Layer 4 of a small transformer language model trained on English Wikipedia (12 layers, counted from 0, width 64).
A neuron's activation on a vector x is GELU(weights . x), where the dot is the dot product.
The model reads these tokens: "v" "erson" "," " M" "ich" "a" "el" ";" " W" "and" "l" "-" "V" "og" "t" "," " E" "vel" "ine" ";" " D" "ick" "l" "ber" "g" "er"

The vector x that enters this layer's MLP at each token. A number n stands for n times 0.0065.
0 "v": 353 13 -64 -38 -190 400 -239 -91 -68 130 58 -22 -132 -41 143 -9 -84 -78 107 -161 -79 39 16 -439 -83 220 -104 -12 285 238 38 -127 162 -167 -143 -134 -80 3 65 -18 40 129 137 258 68 81 -70 127 148 66 -80 -266 -78 135 -30 -192 -103 39 -83 -12 229 -10 -125 -103
1 "erson": 252 174 -77 -185 -146 444 -288 -85 -42 184 34 70 -118 -92 167 -160 -31 -70 -14 -245 -69 -8 0 -328 -62 237 -296 -71 194 120 143 -140 244 -240 -58 -8 -70 -43 42 -111 57 209 169 151 21 178 -94 13 129 68 -135 -185 -44 181 3 -114 -128 -7 -96 9 296 72 -155 -183
2 ",": 385 132 -29 -29 -161 395 -296 -176 38 103 6 28 -154 -161 139 -125 -168 -80 205 -177 -51 -8 29 -402 -86 217 -252 -4 50 185 160 -29 177 -215 -15 47 -112 -84 60 -22 65 216 86 84 154 182 45 104 32 14 10 -283 -90 111 -49 -256 -147 -8 -93 42 334 -54 -48 -126
3 " M": 318 115 -32 -33 -183 386 -335 -91 0 52 -81 3 -121 -155 31 60 -176 -90 208 -195 54 90 64 -413 -136 191 -240 -20 221 49 135 -100 241 -219 112 -145 -47 -64 89 -173 92 211 93 115 136 160 -8 -2 70 93 -99 -174 -67 169 -63 -231 -193 53 -71 61 321 -83 -78 -59
4 "ich": 171 201 -75 -86 -227 393 -220 -202 -32 132 30 113 -172 -73 57 -102 -82 -92 -45 -123 -62 77 27 -383 -108 278 -211 0 193 98 108 -98 374 -294 37 -33 -4 -39 118 -216 49 259 64 23 156 157 53 48 85 111 -118 -182 -29 128 -2 -215 -332 -9 -58 65 248 -104 -139 -46
5 "a": 231 204 -118 -75 -163 330 -330 -210 37 58 -17 2 -145 -38 113 -36 -101 -94 -9 -148 -46 54 -65 -458 -119 172 -241 15 135 174 179 -103 287 -149 74 23 -101 -67 89 -215 58 288 92 125 157 134 -33 116 34 118 -17 -209 6 209 70 -168 -204 -76 -56 69 223 -124 -89 -78
6 "el": 151 286 -101 -92 -187 435 -274 -43 -29 71 4 22 -157 -56 52 -153 -94 -93 26 -223 -119 81 16 -402 -161 99 -194 18 167 160 176 -68 168 -233 7 -29 -117 -49 135 -222 111 253 150 139 169 104 12 36 141 120 50 -183 -58 152 30 -215 -232 -107 -47 50 188 -86 -108 9
7 ";": 278 129 -201 -45 -136 355 -326 -105 -32 94 9 -12 -101 -86 105 -122 -108 -117 132 -226 -24 -24 67 -398 -105 211 -272 -11 88 145 139 69 233 -260 -46 73 -179 -117 63 -47 53 234 154 164 191 183 93 21 50 100 42 -299 -72 156 -82 -255 -240 -30 -46 9 278 27 -15 -76
8 " W": 258 77 -152 32 -182 398 -355 -107 64 68 26 -79 -205 -199 51 32 -132 -122 122 -129 17 52 118 -377 -68 219 -219 -81 195 44 86 -32 202 -231 61 -35 -76 -62 103 -198 40 214 166 221 206 149 -35 -36 78 165 -145 -170 -121 160 -48 -198 -138 37 -147 7 313 6 -36 -46
9 "and": 250 85 -160 -97 -234 440 -180 -207 -3 137 -1 46 -204 -217 76 -55 -160 -118 125 -165 -60 94 34 -397 -56 206 -144 38 124 140 140 -42 200 -169 -59 20 -61 -91 94 -280 43 239 81 245 136 144 -39 -12 107 142 -88 -121 28 73 37 -93 -127 -89 -107 61 286 -84 -74 30
10 "l": 187 195 -93 -72 -301 421 -268 -133 -3 13 -107 -55 -152 -143 144 -132 -65 -104 98 -283 -55 69 -14 -376 -21 152 -135 -82 139 155 139 -50 221 -211 38 -27 -56 -1 87 -261 134 208 197 201 113 180 -14 74 105 138 -35 -193 -72 88 25 -48 -192 -101 -88 23 290 -11 -122 -37
11 "-": 255 90 -92 -30 -115 429 -270 -46 -15 53 -106 -63 -101 -170 175 -27 -82 -215 161 -278 -9 33 27 -405 -9 130 -243 15 160 113 117 33 175 -279 -56 55 -22 -34 15 -229 94 242 201 161 110 141 9 -28 3 66 42 -242 -93 155 -101 -58 -151 -97 -70 34 304 80 -46 -41
12 "V": 309 153 -135 20 -236 403 -332 -198 -28 41 63 -58 -124 -161 59 -41 -108 -86 220 -128 6 101 75 -385 -103 236 -292 43 189 -20 193 -56 237 -184 35 -85 -15 -67 113 -166 -8 233 148 126 48 162 69 62 65 48 -202 -172 -81 152 -85 -86 -187 -3 -95 -8 263 73 -104 -119
13 "og": 258 151 -158 -28 -154 445 -246 -158 38 156 -24 136 -156 -94 105 -67 -105 -195 34 -288 23 65 51 -429 -25 160 -253 25 52 141 123 -19 244 -190 18 -24 80 -156 -19 -224 -1 187 154 73 62 150 9 -32 118 105 -123 -147 19 161 49 -114 -110 -79 -8 66 178 37 -111 -130
14 "t": 281 98 -70 24 -200 471 -291 -127 37 76 -18 38 -201 -124 113 -189 -96 -179 50 -176 -29 100 -17 -384 -22 228 -195 -85 162 126 70 -62 264 -202 19 14 -17 -128 96 -215 13 212 167 83 117 44 41 101 114 42 -91 -234 2 117 98 -160 -162 -4 -105 20 272 61 -112 -90
15 ",": 418 113 -58 -11 -170 396 -228 -199 23 84 -24 4 -159 -166 113 -148 -200 -110 162 -243 -34 15 47 -402 -60 236 -254 8 69 146 134 6 189 -202 -1 47 -85 -77 25 -28 74 224 106 91 137 195 30 112 43 -18 -18 -247 -66 102 3 -248 -161 18 -90 5 328 -30 -53 -82
16 " E": 325 183 -113 -19 -128 398 -337 -156 5 80 -177 -27 -113 -137 57 -54 -124 -154 187 -232 59 133 31 -368 -84 85 -237 53 269 20 104 -69 272 -191 -4 -92 -24 4 67 -116 158 210 156 197 78 158 -43 -113 52 83 -75 -211 -31 205 -9 -232 -235 32 -98 17 252 -36 -167 -49
17 "vel": 261 183 -25 -45 -294 426 -260 -257 43 114 33 78 -104 -134 161 -84 -25 -111 27 -230 -58 109 139 -390 -117 94 -260 -85 197 129 98 -34 232 -280 -87 14 26 -84 122 -241 80 227 170 147 8 39 50 64 60 44 -7 -163 -27 163 32 -150 -202 -33 13 -42 197 19 -176 -90
18 "ine": 266 104 -25 -132 -122 387 -258 -216 97 134 49 0 -140 -45 58 -18 -18 -188 69 -283 -75 45 95 -429 -123 187 -261 9 161 224 134 7 224 -191 -86 6 -23 -55 70 -249 78 285 118 125 33 157 -4 72 -3 25 -47 -155 -25 186 14 -153 -129 -43 -86 -20 268 14 -39 -164
19 ";": 280 100 -208 -50 -122 358 -282 -154 -33 88 -6 -31 -94 -103 126 -127 -81 -129 165 -268 -42 0 103 -396 -122 232 -247 12 88 148 125 50 250 -234 -58 58 -144 -117 56 -40 57 209 156 180 189 169 100 19 50 58 10 -299 -69 170 -38 -293 -226 22 -35 -13 297 59 -52 -92
20 " D": 329 122 -187 -2 -145 430 -400 -131 47 8 -62 -10 -212 -175 121 -29 -60 -158 163 -196 31 123 65 -364 -91 154 -174 66 168 25 35 -33 219 -220 8 -65 13 -115 98 -145 50 148 194 214 137 100 17 -123 94 144 -144 -202 -68 196 13 -193 -230 43 -68 10 285 76 -86 -51
21 "ick": 280 95 -102 -118 -207 416 -212 -258 92 155 -79 16 -176 -153 67 -149 -102 -122 65 -239 -38 79 70 -394 -92 244 -173 -41 162 207 151 -12 206 -368 1 -33 -9 -49 103 -205 24 175 155 108 115 113 1 15 131 44 -186 -86 -89 154 43 -48 -109 -29 4 -9 319 19 -88 -57
22 "l": 241 148 -49 -37 -275 431 -278 -178 49 22 -99 -81 -143 -141 139 -236 -33 -109 75 -306 -67 46 39 -366 -48 166 -136 -38 158 156 124 -65 191 -226 45 -38 -56 -14 105 -243 130 190 207 193 76 172 9 61 71 103 -10 -186 -96 132 58 -108 -177 -90 -34 -10 292 23 -167 -45
23 "ber": 288 149 -80 -79 -227 466 -230 -146 94 181 45 41 -132 -16 136 -115 -44 -202 53 -332 -5 -53 35 -347 -81 196 -271 25 138 100 129 -62 161 -280 -58 15 11 -32 59 -197 86 129 223 153 22 126 -30 -28 75 76 12 -186 -41 122 70 -54 -147 -99 -99 -78 271 79 -148 -151
24 "g": 302 89 -15 8 -165 478 -368 -215 119 125 12 18 -166 -40 181 -127 -142 -188 147 -284 -91 3 -35 -382 -55 191 -220 3 121 142 89 -58 208 -209 9 -22 42 -69 63 -238 -51 136 172 105 108 112 57 -33 19 60 -48 -221 -25 187 62 27 -140 -18 -44 -33 257 109 -89 -106
25 "er": 247 176 -40 -79 -106 478 -337 -119 39 92 57 -14 -143 -106 100 -190 3 -90 74 -343 -78 -100 -49 -359 -116 229 -221 58 160 119 91 -120 133 -272 -33 16 -55 -49 62 -228 23 207 225 132 51 136 28 23 84 4 -22 -165 -3 156 100 -122 -185 4 -60 9 253 98 -80 -123

Each question shows the input weights of one neuron of the MLP. A number n stands for n times 0.0017.

n249: 143 -42 1 -25 -9 -91 92 -211 36 -57 -68 243 72 -98 -117 -106 155 39 74 250 2 7 119 104 -75 383 173 -95 158 141 2 -22 -33 28 -133 -199 26 46 91 -115 80 23 -205 20 0 37 100 -261 -61 -69 -189 36 -69 6 -91 245 10 -191 65 103 -57 -64 -189 30
Which token does this neuron like most? 21 "ick"

n106: -21 99 -128 102 -167 110 161 23 -110 -93 68 8 51 -227 -87 290 181 40 -6 25 19 189 145 -109 -150 -184 5 -229 -41 97 184 -18 -217 70 51 -32 -106 28 63 -33 101 67 -31 45 188 84 7 0 -100 219 122 50 -12 -294 225 49 205 -42 -148 151 -221 2 46 -33
Its three highest activations, in order, are on tokens 9 "and", 6 "el", 10 "l"

n244: -4 87 93 -59 -8 196 -226 125 81 -20 -193 -55 -129 69 -54 23 -87 51 158 81 -30 -209 39 207 -136 150 38 22 -166 193 62 174 -25 120 -155 108 -212 54 20 61 -218 -40 -20 -61 -112 157 5 150 -104 -68 22 44 9 -121 -117 161 52 42 22 57 -120 46 -73 -120
Which token does this neuron like most? 2 ","

n147: -219 123 59 87 12 -185 -65 -105 -72 114 32 10 -200 -175 -62 -26 131 -22 58 44 164 97 -121 -168 223 -52 -11 -137 84 -89 83 60 -203 130 -48 -18 51 0 -80 -43 36 110 80 227 30 25 65 100 -31 -11 -68 -10 240 116 -164 133 19 -113 -74 -164 -16 -36 31 180
Which token does this neuron like most? 9 "and"

n163: -73 150 -75 26 258 -72 -203 -67 -96 -191 60 287 -132 -173 175 -54 184 -275 18 163 -41 -70 -17 -218 69 -41 -12 -241 -92 -2 171 106 -171 41 24 -136 39 159 -217 260 63 -125 -39 -115 32 54 -17 27 55 181 2 176 297 75 -126 59 33 -123 -66 -24 -25 136 36 -82
Which token does this neuron like most? 13 "og"

n89: -108 47 57 -83 11 -62 -63 248 -55 -205 -67 306 151 -29 -154 140 203 0 0 6 -64 64 -287 -106 -110 139 -56 -134 -146 38 84 48 -119 -108 -30 -103 34 15 103 74 -11 86 72 59 37 153 41 -3 -196 64 -163 -51 112 -92 -98 289 -236 -16 117 -89 45 160 -87 297
On which two tokens does it fire most, strongest first? 10 "l", 11 "-"

n46: -142 -216 91 -26 -41 -83 -80 156 -88 -115 111 26 -151 107 -100 -84 -89 49 11 -48 79 -172 23 -129 18 185 9 97 183 49 104 177 293 84 -118 -12 50 -46 9 150 9 -121 -122 -199 16 46 169 -156 -181 -34 60 -125 172 -49 -166 253 -83 8 -51 177 43 111 110 29
Which token does this neuron like most? 7 ";"

n198: -108 111 -74 1 117 -19 21 -39 -46 129 -30 -16 -206 78 65 -189 -106 -32 -34 -60 -31 275 159 1 -36 3 167 104 278 32 40 174 -51 -133 -70 106 -13 -41 52 -54 153 -159 -29 -29 26 -96 38 -86 -127 -172 -165 117 -45 -77 -45 -60 23 -181 292 55 -129 34 173 150
Which token does this neuron like most? 21 "ick"

n42: -128 81 85 84 -162 115 55 42 32 -155 45 129 -126 -72 -25 56 102 -35 -196 133 -25 -65 -16 -137 338 -50 -10 -145 -61 -3 -175 -149 -1 119 -57 -41 44 -27 155 -67 73 181 100 -285 84 -154 272 47 65 88 88 -107 -22 -34 -78 7 34 -43 -134 23 -121 161 -38 425
Its three highest activations, in order, are on tokens 14 "t", 4 "ich", 6 "el"

n252: -70 193 24 92 181 7 37 165 -27 46 -187 -138 -109 -114 -176 94 19 76 -6 177 131 -63 -42 -198 32 -134 -39 -42 212 237 -52 58 48 111 96 134 -29 -38 174 102 52 -204 122 -145 -12 -134 -86 -227 152 105 211 -142 258 172 -138 -175 210 -86 -29 -133 -71 -40 192 -78
Which token does this neuron like most? 16 " E"

n243: -394 234 109 83 186 -48 -84 148 -187 -156 79 128 -222 -80 130 203 -18 -111 39 133 54 170 -128 -242 -272 -14 92 -225 -70 65 43 252 158 -233 -90 76 5 82 -134 181 26 -51 -62 -97 29 -214 198 253 185 -146 158 184 -31 -23 114 -127 -100 185 -21 9 -27 47 6 58
Which token does this neuron like most? 6 "el"

n60: -11 -102 -83 142 40 27 34 -275 -126 47 60 56 40 -95 167 34 121 191 -155 -69 117 184 55 -179 44 100 4 48 168 -116 -283 66 -309 -195 0 129 43 -178 -91 252 -57 168 42 113 -283 -145 -36 180 -89 -33 163 212 -85 -31 56 73 166 -46 -60 48 127 -83 -97 219
On which token does it fire most, and how strongly? 17 "vel", at about 0.49

n30: 125 49 135 104 25 -279 -99 -27 -148 68 -138 -75 189 -55 55 142 -216 131 -131 69 14 -8 124 -112 -171 21 96 83 60 -84 -59 -101 215 -44 97 -30 -3 132 7 123 81 37 206 -112 -193 -123 -55 -85 54 -110 -67 -100 41 125 -248 -1 -3 124 147 -37 -116 -221 67 47
Which token does this neuron like most? 3 " M"

n68: -320 54 148 78 88 49 -233 50 -173 -9 -335 30 -11 -111 -62 -138 -172 -73 -25 22 -40 310 94 104 24 102 106 13 -107 41 -86 31 -195 108 3 185 244 -163 95 30 101 27 -68 -74 8 -8 19 181 -161 34 137 9 -36 -71 183 -98 102 121 -220 -102 165 -6 11 -164
Which token does this neuron like most? 14 "t"

n111: -241 -14 179 66 107 -107 78 -227 70 -94 203 287 51 -128 -38 157 104 -87 106 -75 53 313 -76 -124 36 22 -110 -183 270 -133 164 33 -107 48 18 -148 -71 -229 -109 142 -52 91 44 -19 15 14 25 -75 26 -11 -68 -62 89 -90 123 27 -89 230 -143 -72 -116 -160 131 47
On which two tokens does it fire most, strongest first? 3 " M", 12 "V"

n196: -42 -91 -90 97 78 36 14 70 -22 284 -83 -67 38 -294 -174 -208 -59 94 -180 -11 -46 -57 122 94 102 6 20 -10 21 13 -71 181 103 182 126 -79 -74 -231 -225 42 136 160 127 -96 54 -86 -30 -128 -25 142 -116 -56 37 -1 -191 7 -22 51 127 -6 -23 -172 -17 268
Its three highest activations, in order, are on tokens 8 " W", 9 "and", 7 ";"

n96: 146 -79 37 30 -46 -227 22 -81 -51 138 -26 9 114 30 67 -235 -304 -119 2 194 78 -181 110 -238 -85 113 93 -49 113 -22 -21 9 -152 -17 -93 29 -132 -44 -123 -14 -28 -32 103 -35 -81 127 121 -59 41 -93 204 295 188 4 -11 48 -54 -72 -30 288 93 -53 177 25
On which token does it fire most, and how strongly? 15 ",", at about 0.64

n183: -52 259 -63 92 -30 7 -3 -34 77 -44 113 4 48 -44 26 -165 -59 185 28 52 -56 -61 59 -86 -80 -1 172 -145 88 203 13 190 -71 -70 -50 144 118 57 -4 28 -17 -320 36 -88 -128 -4 81 67 -81 -125 67 -81 135 -9 109 230 72 131 -128 -120 98 -52 23 -217
On which token does it fire most, and how strongly? 24 "g", at about 0.2

n225: -37 220 160 121 439 -154 -165 -66 53 90 -243 134 -106 -196 102 -57 -319 -41 75 39 16 -31 86 -53 271 282 48 -115 -43 30 157 196 -324 -118 -82 124 -10 -19 113 321 -121 51 -69 -57 -305 116 132 53 -50 -104 362 26 126 58 -55 7 -235 44 -111 -223 -69 -158 157 32
On which token does it fire most, and how strongly? 2 ",", at about 1.1

n187: -22 280 32 118 -1 -177 -120 -126 42 15 -144 9 371 -148 -33 -19 11 -53 -130 -11 192 -6 5 -241 17 121 45 176 -49 14 -3 -59 -1 34 -188 40 20 -5 -51 -51 90 122 133 -199 -1 -181 -81 94 77 61 -305 -74 116 -96 36 190 -34 7 1 46 -199 -15 35 219
Its three highest activations, in order, are on tokens 13 "og", 5 "a", 4 "ich"

n230: 43 -133 85 212 -94 -70 -26 -77 -13 70 134 67 -159 88 -129 -79 88 -4 1 93 27 -9 284 -42 -34 -4 -191 -4 -26 13 -156 -32 -63 50 -23 -87 27 74 241 53 -34 -45 5 80 63 8 -175 -47 20 116 -35 22 -219 28 -77 142 139 70 46 57 -25 -6 -138 69
Its three highest activations, in order, are on tokens 8 " W", 0 "v", 12 "V"

n90: -198 -15 137 131 74 -40 -42 -79 -115 -29 53 20 -48 -91 -42 -274 -35 -18 189 59 59 172 155 -79 26 58 14 -22 106 -150 -122 124 -42 -95 -57 151 194 -292 -48 20 -44 -150 -88 110 -194 21 50 -52 19 127 189 208 -27 29 27 34 -18 147 110 -150 46 140 -77 -159
Which token does this neuron like most? 17 "vel"

n39: 142 -6 66 153 210 -281 -23 222 -91 56 -328 -26 88 -212 -118 -163 -239 222 -194 -153 19 -164 -46 11 -108 -162 -30 -195 204 337 -205 196 255 120 -5 -54 -90 -38 -9 -64 0 46 239 -111 0 127 89 -51 -71 -4 61 191 72 -79 69 -8 -168 219 -69 -95 52 -21 174 81
On which two tokens does it fire most, strongest first? 16 " E", 7 ";"

n231: 203 -74 30 -13 158 -87 -60 -207 -61 88 140 -109 -81 -15 61 87 153 8 -57 -154 155 157 -57 -48 11 200 -207 -160 161 -43 -111 64 -15 12 119 117 62 57 -63 103 62 37 -114 -147 -247 72 108 -57 150 -124 0 205 -35 -110 -139 63 48 -74 48 49 4 -186 146 33
Which token does this neuron like most? 18 "ine"

n159: -275 26 31 -14 0 57 80 -174 22 104 45 -125 171 78 187 49 -26 14 -12 -39 -86 -42 135 9 -141 69 159 -56 -160 66 -117 78 9 -68 -28 -37 43 -152 58 -48 118 15 -93 -4 -73 -146 -86 242 63 116 -123 157 -55 48 45 -2 -71 92 34 -213 35 94 -159 -74
Its three highest activations, in order, are on tokens 17 "vel", 21 "ick", 18 "ine"

n7: 2 -160 -138 143 233 -160 -65 -231 -104 64 134 125 -82 156 38 131 69 58 -237 49 -57 -137 222 31 53 279 82 148 75 24 -16 27 80 -9 -239 -60 14 -135 -29 24 -161 184 74 -39 -18 85 -92 -290 -40 -183 182 -15 -24 -213 -172 -102 183 -281 26 216 103 -13 3 -87
Its three highest activations, in order, are on tokens 18 "ine", 7 ";", 19 ";"

n53: -159 93 -4 69 193 18 0 -118 -224 88 205 65 -75 30 -31 2 -51 -174 161 -5 112 8 -21 20 310 -48 138 -107 65 -25 241 -9 -189 40 -19 -135 -16 -139 -72 23 155 -270 170 181 17 64 -10 33 18 11 -264 87 -156 -161 139 -31 -167 -52 -17 -23 34 -116 188 -26
On which token does it fire most, and how strongly? 8 " W", at about 0.019

n33: -106 94 -9 -128 -84 -50 153 181 -120 -244 -32 62 -195 231 -17 196 132 -309 -86 -52 55 5 14 -19 -222 16 -12 -86 -254 -40 -27 178 246 -3 -84 199 -148 -101 12 -68 96 -37 131 4 -45 -41 1 104 327 275 107 -29 -226 5 -60 333 174 5 -54 98 -51 -144 195 -30
On which token does it fire most, and how strongly? 10 "l", at about 0.13